Layer 4 of a small transformer language model trained on English Wikipedia (16 layers, counted from 0, width 64).
Take only the direct path to the model's output, skipping the later layers: a vector added to the residual stream pushes a token's score in proportion to its dot product with that token's output vector.

Output vectors of the tokens that the questions are about. A number n stands for n times 0.02.
"r": 18 33 -18 -13 27 1 -29 3 7 41 7 29 21 27 -15 1 10 13 6 -10 39 -1 30 12 53 18 16 -20 3 21 -24 26 -17 15 15 18 -25 25 4 -24 20 -14 -3 -18 22 -18 -15 51 3 34 -36 14 3 17 -50 -4 16 6 8 -12 29 30 -6 21
"ard": 3 -4 -15 40 54 -46 46 44 11 70 56 -30 -25 -23 6 -19 0 32 -1 19 19 -18 -43 17 39 17 -6 -1 1 33 6 -27 -9 19 -18 56 -20 22 -29 42 35 1 17 19 -22 -29 11 29 -15 -18 1 46 -15 -37 -24 -21 -19 24 42 -15 17 -35 45 -1
"ment": 38 30 -20 -23 2 -18 16 -6 20 15 39 -37 -38 7 24 -27 54 35 0 -20 -45 20 11 -5 35 -2 24 50 68 54 0 14 -24 -38 3 28 -64 26 7 46 82 8 -36 -50 -12 -38 59 -5 -6 -41 -29 -27 26 -86 28 -17 92 10 57 44 54 -39 1 19
"ist": -18 43 -27 42 8 -13 -26 14 11 -10 54 -15 34 3 31 5 -18 -6 -23 -13 -4 19 -9 8 21 5 -24 0 16 17 19 3 -6 -13 30 26 -16 95 8 -7 -4 9 7 12 -52 -38 -14 -19 30 17 0 -4 43 -83 -5 -15 -19 0 13 21 24 -33 10 3
" 0": 17 -14 29 -4 15 -31 12 -21 -7 -10 27 -17 -35 -15 0 -16 -10 34 -9 19 -16 20 4 1 17 -15 1 -14 -11 19 -5 10 17 -5 -40 10 6 51 -7 8 -12 28 -9 1 2 4 43 -21 52 -14 27 -2 25 2 -14 22 24 23 20 37 13 28 11 21
"ip": -3 -46 -8 30 -50 -16 19 -1 12 -2 -14 19 2 -9 12 -26 -52 42 -27 6 16 -8 -29 37 4 18 0 -61 -2 -14 26 16 5 3 -5 37 -11 40 -7 -3 28 5 -29 -25 -5 -49 -29 -14 26 -19 -30 -3 21 -28 -32 -21 -2 51 11 57 24 -5 16 31
"f": 15 8 35 -8 27 21 5 -1 54 -4 9 7 7 -27 -53 29 -39 15 -24 -21 -31 15 17 15 7 -12 -5 -6 -16 2 -16 42 -18 -27 42 -5 7 -16 1 40 52 6 -41 12 -6 -31 9 32 -13 3 12 -21 55 14 3 -20 -14 5 44 8 23 -3 24 -7
"ive": 38 -2 -4 31 -7 -7 3 -19 26 -22 0 -26 -37 -52 10 8 -7 -4 30 -54 29 54 -6 14 34 -25 10 36 4 16 17 50 -29 -36 0 57 -19 61 -36 38 -14 8 -20 -25 4 5 -3 -19 8 27 -42 -43 16 -11 -24 7 -3 49 -18 11 62 -51 25 -8
"ly": -14 -10 0 -1 71 34 -11 -25 23 1 46 -12 -61 1 -39 -14 -36 -18 -5 -29 19 26 -7 5 19 -19 28 6 22 1 -63 63 12 5 49 8 -1 9 -25 -8 -12 8 -38 4 -8 1 42 9 -12 0 -52 -16 -22 -43 -21 1 -3 21 -5 41 89 -43 -20 32
"ions": -22 -5 -20 1 -5 -12 -25 -15 2 10 18 28 -2 -52 6 -12 -40 34 -4 -27 5 62 -53 53 54 8 1 4 15 29 15 18 21 5 -11 46 -18 27 -22 22 -10 11 -15 -42 17 -20 86 -24 -18 60 6 -48 43 -31 -29 -18 63 47 46 -1 51 5 -3 14
"es": 49 20 0 -5 -20 -24 -14 10 -7 -37 -22 17 12 -37 0 4 -27 -22 0 11 2 7 -13 4 16 -9 4 -31 10 50 -14 4 -3 14 -6 7 20 -11 31 18 -26 -2 15 -26 -18 -56 47 -3 -7 3 -23 0 35 -35 10 6 11 6 32 31 34 -44 1 1
"I": -47 4 -12 29 21 4 -20 -19 21 12 -37 -53 9 -42 -13 -15 1 14 50 5 23 26 24 -4 8 -26 -13 -24 25 4 9 10 16 -32 5 29 -6 -22 -8 -6 1 20 3 -11 3 15 38 15 6 12 -11 -29 7 -51 -30 19 -10 -25 16 24 -3 -16 -19 17
"2": 4 -40 -3 -9 -16 21 24 -27 2 -12 -20 -27 -4 -1 -9 -13 -12 19 22 -23 26 -5 21 -49 20 1 -5 -5 -13 19 -25 -4 -18 -12 6 16 -20 -5 -3 -21 21 25 -17 -17 18 17 16 14 15 -11 -16 7 31 7 -9 13 16 21 -8 -2 -12 30 19 -10
"N": -7 17 -15 36 0 -31 24 -22 35 4 -1 0 27 13 -19 5 -14 14 21 33 14 19 11 -20 27 -16 -28 -13 -1 -10 17 20 29 -4 1 32 3 -18 -32 -34 10 21 -26 13 31 12 51 13 12 2 -32 27 29 -63 -21 16 1 18 12 2 -2 15 -17 -7
" 200": -35 9 10 -19 18 -1 19 -7 7 28 40 16 4 -21 16 -16 9 11 19 5 12 17 -7 15 23 7 17 -5 -20 4 -22 -20 32 -24 12 -8 -5 44 -40 24 31 40 -13 -5 28 8 9 -10 38 1 15 -1 25 -2 -11 -11 14 34 32 0 1 18 5 32
"00": -2 -54 0 1 17 -6 29 -6 1 28 25 -14 -34 -28 5 -8 -25 16 -13 0 19 0 15 -45 36 17 -15 -26 32 30 -8 4 28 33 25 18 -30 -6 -38 20 42 44 6 37 -40 -33 9 20 20 -31 -19 17 59 12 -64 13 -11 23 -28 -6 12 7 40 8
"ran": 11 30 3 -11 27 -4 -17 21 24 75 15 19 -7 -7 -18 26 12 40 -7 -13 21 36 33 -5 23 29 -25 -32 29 59 -4 34 30 -7 21 52 -12 -19 -21 3 37 -2 -54 7 17 -4 44 11 -5 -18 -4 -24 1 -19 -48 -17 33 35 -14 39 44 10 -20 23
" that": -5 -2 0 33 11 -18 50 35 44 24 16 28 -27 -20 -1 15 -8 -15 5 -3 -25 -3 -28 1 2 3 14 -6 13 38 -25 57 -2 -6 -21 -2 -46 11 -38 28 -9 24 6 -2 30 -10 39 -3 37 17 -7 4 -8 -47 -17 -37 -6 -16 21 4 21 -16 -13 3
" E": 3 24 12 3 14 -14 -5 4 -2 21 29 -9 -18 0 -6 5 -2 26 18 14 -8 31 -21 16 -7 -19 3 4 -7 2 -12 7 16 -13 -5 -14 1 25 4 14 24 22 -6 19 -4 13 23 4 9 -3 -28 12 -12 -1 -22 -18 -4 -15 9 -4 -8 -2 0 19
"|": -32 35 17 35 50 -8 55 -19 18 1 22 -43 -25 -7 -3 -8 -4 34 28 19 49 46 30 -10 3 7 8 14 1 -1 31 11 -14 7 21 38 -35 28 12 -10 -24 41 9 -30 16 -14 8 -7 9 -34 38 14 49 -59 -40 -4 47 32 45 -13 3 -8 34 -21
"id": 6 58 15 -13 -46 -13 35 18 27 11 -7 -28 -1 5 -6 1 -41 -11 -29 -20 9 32 -31 -16 9 8 -36 -24 -6 -15 29 9 -29 23 0 38 -23 10 -2 13 37 -7 24 -4 -35 -34 36 11 17 14 -4 0 38 -8 -29 32 -15 2 10 12 29 9 -27 -8
" 202": -16 15 2 2 9 -10 8 -9 9 5 45 19 -4 -29 -1 -34 5 35 8 -24 -6 8 4 5 30 -29 26 -34 2 9 2 -38 36 -44 0 2 -26 31 -30 25 30 43 -47 -12 21 10 26 8 19 -8 12 -6 18 6 -22 -4 9 52 -16 -15 16 -8 9 28
"]": -29 21 -34 -61 -7 -48 23 31 -24 18 -24 -43 -21 1 -64 10 -21 -21 61 19 -12 -19 -47 -17 -4 -33 -10 3 -34 2 -45 17 24 -31 -39 46 -48 57 -49 9 49 34 9 -40 52 -11 61 -8 17 -20 -23 -23 49 -44 -42 -40 25 8 36 -31 41 -39 18 25
"ric": 29 19 -20 8 25 9 -4 10 8 25 -11 26 -23 -11 -9 19 -46 74 -31 -21 20 66 42 -38 41 31 8 6 46 44 -45 27 -10 23 4 54 -38 30 -28 36 35 1 -30 33 18 -25 16 36 34 2 0 26 -24 8 -16 -27 43 13 -1 -42 43 -40 -13 55
"ad": 11 -14 -20 2 -1 -55 7 6 37 -4 -16 -16 -12 -14 5 -26 -35 2 -9 32 13 25 1 -10 -19 2 -37 -12 -19 -9 26 -15 -1 16 7 41 13 29 -14 2 57 -6 -1 -37 11 12 1 4 -16 11 11 -21 -23 -25 32 19 12 13 39 51 35 -26 27 12
"ch": 5 45 22 -7 -1 22 19 11 -3 -4 5 -23 10 -6 5 20 -14 51 -8 -5 19 12 9 -2 54 12 -57 -34 -3 -27 17 19 -15 -15 -8 7 -5 7 7 23 7 10 6 -10 12 29 1 27 -21 11 11 22 21 -23 -16 -52 8 14 46 3 30 -52 61 -1
".": 12 -11 -9 1 21 -1 21 25 -15 0 -14 -19 -1 -7 29 13 -42 -13 19 0 -32 -16 1 21 21 -24 -21 -11 21 46 -12 5 -6 2 45 -5 -34 0 -5 -23 -6 -5 21 -20 37 33 10 -3 25 15 -8 1 10 -8 -19 -33 -9 -11 -11 7 8 26 -9 -24
"'": 62 -18 -6 28 11 -25 18 16 -30 -15 -9 -23 0 -14 -20 19 -32 -38 22 -3 4 27 -20 -45 -20 -21 -57 -42 34 -27 -2 46 31 -34 11 9 -26 70 -34 -6 -15 7 4 -17 16 7 48 30 8 1 -33 33 55 -27 20 -6 20 -20 23 -6 7 4 19 -4
"'s": 19 -32 23 1 4 1 14 7 5 18 6 4 -6 -28 -29 11 -13 42 9 9 -20 16 -25 -16 -16 -25 -18 -2 59 5 -15 10 18 2 18 6 -35 21 -54 -3 42 9 18 -6 13 -24 44 -13 -5 -6 -16 35 -9 -48 22 -38 8 -4 4 9 4 -29 -15 -7
"s": 1 6 -40 2 23 -2 -23 -11 -25 -4 -14 19 4 3 -15 -6 -13 30 -5 -29 27 17 -17 30 -1 -1 2 -10 6 -1 -71 10 -14 -9 10 -4 -27 13 15 2 -3 -6 -45 -34 4 6 -8 13 -12 50 14 -7 -4 -72 21 -10 23 24 33 -7 -29 -23 -3 -23

Each question shows what one neuron of this layer's MLP adds at an activation of 1. A number n stands for n times 0.0043.

n259: -11 10 5 -44 -3 20 11 -45 -30 -64 -13 84 44 -11 -21 13 26 -28 -4 26 8 9 -41 10 -23 -66 -20 38 -20 -7 16 36 34 3 3 -32 -8 -23 -8 -6 -31 63 -8 12 -3 -32 1 -57 0 -14 39 15 -9 13 55 27 -13 -2 -35 7 -19 -39 1 -3
Pushed up most: "es"

n189: -3 4 14 18 -1 -13 -3 7 -29 -14 17 -9 -13 -24 26 10 4 6 3 8 19 22 -12 -19 -3 1 -22 8 2 3 -6 -14 -32 29 -4 -5 19 18 -9 -7 6 40 13 5 -9 -2 5 11 13 -22 2 10 -29 -4 14 -14 -15 3 1 -5 -4 -1 7 14
Pushed up most: "ard"

n32: -7 4 8 -6 -7 3 -3 1 2 -1 1 10 2 7 3 -4 3 2 5 -7 5 16 -3 -1 -4 -3 1 3 -2 -3 -7 1 1 -6 -5 -8 -5 -8 0 -4 3 10 11 4 1 6 -5 -1 -2 -2 -1 3 -8 -3 -1 -1 1 -6 -10 -4 -12 7 3 -6
Pushed up most: " E"

n205: -1 17 1 43 -9 -5 -9 8 0 4 11 1 18 13 6 28 -26 -13 14 34 12 13 27 3 19 -10 21 -15 18 0 -7 -23 5 41 -30 17 -21 26 14 -5 -2 -44 -24 30 -8 6 4 10 29 -25 6 -9 21 -43 -11 -6 -28 -4 18 -7 -13 -41 2 -8
Pushed up most: "ist"

n64: 1 -1 0 -1 -4 5 4 -3 -6 -2 1 -5 7 -3 8 -1 3 4 -1 6 9 -5 -16 -1 3 1 0 2 -1 -1 1 2 -3 -7 -1 -3 -4 -2 4 -4 -7 2 7 4 2 -4 -1 8 -8 2 6 2 -5 5 -1 6 3 -1 4 2 5 -1 -5 -2
Pushed down most: "ran"

n200: -11 22 19 -31 -17 -24 9 -3 13 -13 -4 -22 9 -1 0 14 24 15 -9 12 -38 8 6 0 4 19 21 -5 -8 14 38 -15 6 -1 10 -10 -4 -4 36 34 28 -17 0 -25 -7 -12 -23 16 10 1 21 -19 -9 7 13 17 -7 8 17 5 20 36 -3 17
Pushed up most: "ment"

n30: -22 30 11 -34 -26 -4 -18 11 41 -38 3 -40 28 -14 6 -47 20 -24 -14 40 17 -8 -21 35 -5 5 -10 9 -20 32 27 29 0 42 13 26 53 14 -19 2 -21 -45 16 -9 -13 4 2 -5 -13 -1 -36 17 -4 27 9 15 24 -8 7 3 -2 22 -7 9
Pushed down most: "ric"

n24: 46 31 26 31 -37 30 -36 14 3 35 -34 10 -25 -17 -12 -4 -25 16 -22 2 -38 -10 -8 -39 6 14 -1 -4 -21 9 -7 28 -8 -30 20 18 -14 -55 -37 -24 31 21 -28 22 8 -6 4 -20 -25 -14 6 48 41 12 -25 42 36 -11 2 34 -13 10 10 0
Pushed up most: "ran"

n164: 27 -5 21 18 15 -40 -14 14 18 -30 -19 -22 -16 -17 8 2 10 -26 -23 -4 6 6 -2 5 2 -18 -2 -10 25 -10 31 48 -16 12 14 8 -2 4 28 -11 -10 3 -9 9 10 3 -29 -21 -5 0 -20 5 8 34 -12 14 -1 -7 6 -2 -19 3 19 3
Which two tokens does it push up most, strongest first? "ive", "'"

n162: 18 -15 5 -5 7 13 12 -15 38 25 9 -2 -6 0 -18 -10 -3 -19 -1 -3 -14 -12 -4 -3 14 8 10 -6 15 5 -6 27 -5 16 -6 -16 4 -23 6 -2 12 -35 0 -11 -19 11 1 6 14 -17 -7 2 -1 20 -10 -15 3 -10 5 17 -21 7 2 2
Pushed down most: "ist"

n260: 17 18 4 -16 5 -9 7 -10 1 -4 18 -13 28 4 18 -1 -2 -3 0 -6 14 -20 9 -14 -1 -20 -8 2 -19 -8 24 -12 -16 -3 13 1 -8 -5 6 7 0 -8 5 6 18 -2 2 -3 2 -6 -6 -17 9 5 16 11 10 -20 4 17 1 -7 -2 8
Pushed up most: "ment"

n71: 11 13 13 -23 19 11 -6 -7 12 3 0 -23 -11 2 -8 12 27 6 4 12 -3 -2 -1 -10 5 -4 8 6 13 -13 -2 1 -10 -12 23 14 17 -1 8 6 7 -9 -4 19 -3 -3 -8 4 12 17 -10 -2 2 -4 2 4 15 22 8 -16 -7 3 -16 -5
Pushed down most: "ip"

n254: 5 -13 9 20 -18 3 4 -4 7 6 -14 4 2 -3 -2 39 9 -6 11 0 10 -22 -3 -15 28 -12 6 -12 -2 7 -3 -3 -6 5 0 -4 7 10 -20 5 2 -9 -15 -3 2 -13 11 -16 -18 2 16 -17 22 -5 27 15 5 0 5 -1 4 3 -18 -12
Pushed down most: " E"

n196: 13 13 44 18 -11 -30 37 7 -25 -10 20 3 3 -1 -23 -4 15 6 -14 36 0 -1 -26 2 -17 -16 -5 8 13 -5 -10 1 36 -9 11 9 10 -5 6 -6 13 -43 -9 12 6 -56 2 -40 -2 11 14 22 28 15 22 15 -13 -16 12 -19 -12 -27 0 -18
Pushed up most: "'s"

n126: -2 1 4 2 -1 -1 -7 -1 1 0 -6 0 1 1 -3 3 -7 -2 -1 -7 -6 0 8 -4 4 -2 -1 2 -2 -1 5 -1 2 -2 1 0 -6 -1 -5 -6 -2 3 5 1 0 -8 -2 -3 -6 -3 4 -4 -1 -1 4 4 0 -7 -3 -1 -1 4 -5 3
Pushed up most: "I"

n14: 9 -5 -4 0 -5 -2 0 6 3 5 -3 6 9 9 -2 -7 -1 9 -4 4 -16 10 -7 3 -2 -12 -8 0 -3 0 -11 8 -4 6 3 -7 4 -4 30 0 -8 -20 -10 14 -4 -6 -1 -5 -13 -17 -1 18 -10 -2 -7 -2 -3 0 3 0 -2 18 -3 12
Pushed up most: " E"

n191: 4 -23 -1 -15 6 -12 8 -7 15 24 -1 -7 -34 4 5 -21 -24 4 -17 -15 27 14 11 -11 2 -6 6 -14 38 -19 -1 -18 37 -13 2 24 13 3 30 -30 -17 -21 -4 13 -11 -17 -12 -3 -6 0 -14 -8 -7 -2 -23 6 5 6 21 21 19 12 -13 5
Which two tokens does it push up most, strongest first? "ly", "ip"

n208: 15 6 -46 -12 -4 31 31 -37 -21 12 -29 7 26 -21 26 10 16 -29 -12 -15 -5 12 -15 -16 0 23 21 4 -26 -3 -15 -1 -9 0 -18 9 -44 9 4 7 -6 -35 -32 37 5 11 -14 -22 -20 39 6 17 -38 0 -14 1 21 51 18 -9 32 -16 23 -30
Pushed down most: "I"

n170: -17 2 26 -18 -39 3 -3 29 34 -8 -12 13 -17 -42 -6 25 -10 -32 1 2 3 -14 -5 -21 -7 -7 -22 -29 32 15 10 -14 22 -1 9 16 20 -7 -28 1 -25 -1 9 37 -18 3 -43 26 12 4 23 -19 -2 6 11 -23 18 -5 -22 8 9 -22 2 -14
Pushed up most: "00"

n67: 7 26 -3 -4 -4 6 -15 -5 2 3 -20 4 3 11 -19 12 -9 -8 6 9 23 -4 3 6 36 -24 15 32 -13 27 3 0 -10 -5 -3 -20 29 -9 3 2 -7 -20 15 21 19 -18 3 30 11 11 -6 -15 -12 9 -14 15 -1 -11 -1 -16 -2 -18 21 2
Pushed down most: "ip"

n187: 11 -6 13 -9 1 -8 -4 12 -4 -6 6 4 2 2 3 4 5 12 -5 -10 -17 13 -2 3 -1 -13 -13 -15 -6 -1 -13 -15 -2 -14 -10 4 5 8 6 0 -5 -15 22 3 4 -9 12 9 2 -3 -9 -7 -4 12 -2 10 0 -6 -15 2 19 1 4 -7
Pushed down most: "|"

n114: -8 52 40 -3 -27 21 48 8 6 -62 8 17 15 -8 -5 4 14 7 -21 -10 12 26 -5 -18 -13 1 -12 -4 -12 15 45 -7 -16 -8 -59 -15 -17 29 -27 -5 0 6 -14 7 8 8 -15 61 21 -5 34 14 -27 -50 11 14 -30 45 -52 -22 -11 9 2 17
Pushed down most: "ly"

n74: 3 3 -7 3 -2 3 7 -2 -5 3 -1 4 -10 0 -1 2 8 -3 10 3 9 -14 6 -7 2 -6 5 15 -7 8 3 8 10 0 -11 -35 3 -1 12 5 8 5 3 -2 5 -5 17 -3 21 4 -2 3 0 2 5 -1 -11 -10 -1 -3 -2 0 -14 10
Pushed up most: " that"

n104: -11 -2 2 8 9 -53 11 -11 -27 -37 12 27 -1 8 17 7 -5 -1 13 14 -16 19 -6 13 -1 1 3 19 2 -11 -2 -7 -6 9 -17 -7 -7 30 5 -25 8 10 -6 -18 5 -4 19 22 0 -35 -15 -2 13 -1 -7 -4 12 9 -12 7 -21 34 -10 14
Pushed up most: " 0"

n73: 4 -6 -3 1 23 -13 -28 2 -12 -47 -4 14 7 46 -7 9 -4 21 -26 -17 23 -10 -29 -11 -19 -16 -5 4 7 -13 -14 36 0 -1 -21 3 -1 11 6 5 13 -14 -8 -4 9 -4 6 3 -9 41 -1 17 2 5 24 1 -31 -10 11 1 -5 -8 1 -7
Pushed up most: "s"

n65: 14 -9 -43 12 -4 12 -30 24 16 10 10 4 41 1 -1 -16 -22 -13 25 14 15 19 -3 19 22 4 5 -4 -9 -4 5 6 11 -47 12 -37 33 14 -2 -35 -21 -26 -7 -9 -3 -25 -83 -12 3 17 1 -9 21 40 29 -3 -2 -27 -4 -17 -2 -28 3 -2
Which two tokens does it push up most, strongest first? "ist", "r"

n288: 49 -27 -41 10 41 33 4 -23 -46 -4 -27 -1 -45 -23 23 -8 53 -8 41 13 9 3 0 -33 -18 23 2 -2 15 23 10 0 12 -17 -10 -49 -13 12 38 48 4 2 5 -18 8 30 -28 -6 -24 -18 -22 -20 -17 -7 -13 12 -8 15 36 18 8 -26 -28 15
Which two tokens does it push up most, strongest first? "ment", "ive"

n13: 5 -15 -16 28 0 -49 -30 -13 17 8 -11 -4 19 -24 -4 -1 23 13 -10 1 5 -15 -3 27 30 4 -9 3 -5 -3 0 -25 -20 21 7 7 7 -13 -3 20 -9 -35 -27 10 -2 3 4 -3 10 -32 9 -15 -8 -12 -5 -11 9 17 5 -15 9 26 18 -3
Which two tokens does it push up most, strongest first? "ard", "ions"

n154: -6 -17 9 9 -9 -3 13 -5 -1 -13 -1 15 13 -7 -8 12 -6 14 -9 -29 13 -9 14 -19 2 -19 -13 -5 -4 5 17 7 9 31 -17 0 4 9 -9 -13 12 25 -12 27 -10 -6 8 12 5 5 -14 -2 -21 -5 3 -2 7 -8 4 -9 16 10 9 -6
Pushed down most: "ment"

n93: 6 6 -41 -6 0 10 -20 -19 3 17 32 -22 0 31 -2 29 -12 13 -34 14 9 39 34 15 -35 -37 35 31 -19 -34 7 -4 2 -25 9 -3 -9 1 3 6 7 -8 1 43 -5 12 19 8 -16 2 25 36 -13 1 15 -30 16 -20 9 -10 -10 -16 -21 26
Which two tokens does it push up most, strongest first? "ric", " E"

n115: 15 -31 1 18 -25 45 2 -31 -12 -22 -13 22 18 0 12 0 2 -19 10 5 28 -2 19 3 14 -45 -12 11 -8 12 -1 -10 -15 -3 6 -5 -14 4 -15 -15 -28 -28 -22 3 -12 8 -6 -7 -2 -13 -3 -22 -13 4 -15 -4 10 -13 -19 -4 21 13 -1 19
Which two tokens does it push up most, strongest first? "ive", "2"

n317: 19 -18 -32 -52 -28 -25 -11 19 29 -6 1 -10 12 -16 6 35 -7 -49 16 -3 -16 0 -10 29 -16 4 3 8 -12 -2 6 -18 -5 17 18 -18 36 6 -11 16 -34 -20 -26 -6 -10 -25 -53 -14 2 -6 1 13 -20 15 -16 -36 0 14 -7 -19 27 2 19 -11
Pushed down most: "I"

n101: 29 26 8 -31 12 -8 -21 -32 50 10 11 -14 -26 18 31 -3 13 1 1 -7 3 0 3 29 -8 11 -12 35 3 -59 59 16 -11 -16 -12 -15 -21 6 3 9 23 11 24 -33 49 6 -71 18 -2 -19 -4 21 35 -17 42 47 -10 -5 2 -2 -42 -26 -23 26
Pushed up most: "ment"

n103: -33 -19 37 10 -31 11 -9 -8 -9 -24 19 -21 -19 2 -13 38 -21 -3 -5 -11 -21 -34 4 10 -6 -13 -39 -1 23 30 12 13 -6 2 4 -20 9 6 -13 1 8 5 2 37 0 -32 21 -13 -2 25 -14 -26 19 -2 -19 -34 42 -15 30 40 -42 -36 -3 21
Pushed down most: "r"

n49: -9 -15 19 31 -10 18 24 5 34 2 -7 25 -14 33 27 -5 5 8 21 -9 -30 7 9 -5 -6 -1 -10 -24 -12 -12 20 20 -45 18 -27 -53 -8 -18 -25 -12 -26 -44 -15 3 -11 -3 -7 -25 -18 3 -7 -26 2 0 -7 7 11 -7 1 -7 21 -7 -17 -2
Pushed up most: " that"

n298: -3 -16 52 8 -18 10 -24 2 -20 -2 22 -3 16 21 -11 -6 -30 -10 -11 -2 19 -2 26 4 -3 -46 8 -8 -6 3 -14 -5 20 -35 9 -2 -20 20 7 -7 -5 3 1 3 8 -16 -40 3 -13 10 11 1 21 -1 -11 25 4 2 7 -34 -6 -18 -3 13
Pushed down most: "ment"

n250: 18 0 -3 -6 -16 -17 -18 -4 5 -24 -4 17 14 -8 21 28 6 -46 -13 7 33 -24 5 -6 13 -21 -17 9 31 -9 6 -10 -15 3 -14 16 17 16 -5 4 26 -16 -8 4 5 -4 -15 -12 3 -37 7 -9 -1 5 7 20 0 3 15 10 5 5 18 19
Which two tokens does it push up most, strongest first? "ad", "es"

n60: 6 20 0 -22 -32 -14 -16 2 -3 -22 -29 12 10 -27 -17 10 15 -31 -18 -13 -1 -17 3 -28 -3 -22 -16 14 31 -39 2 -7 8 14 -15 -6 -24 12 18 -35 -25 13 0 17 -4 -16 19 -9 11 -7 -3 18 -22 14 20 -14 5 -11 -5 -38 11 28 16 -9
Pushed up most: "'"

n51: 8 7 -6 -9 -21 0 9 19 -8 -7 -41 2 -9 -10 14 -15 27 -33 -5 1 5 11 -13 6 9 -8 18 -5 -13 -7 -24 29 0 -25 3 24 -11 -12 -7 -3 9 4 -8 13 15 -11 6 -33 -3 14 15 9 -14 -21 23 24 -17 -26 -30 18 -4 20 7 19
Pushed up most: " that"

n153: -6 -8 -13 0 -1 1 -7 5 3 -10 0 -6 14 1 6 -7 8 2 -3 -2 6 -4 13 4 -12 4 0 5 -4 -1 13 -1 -7 13 -6 -6 -3 2 -3 9 -10 -4 5 4 2 8 -3 8 5 5 2 -4 -1 2 1 -3 -1 1 6 2 -9 -6 -12 10
Pushed up most: "I"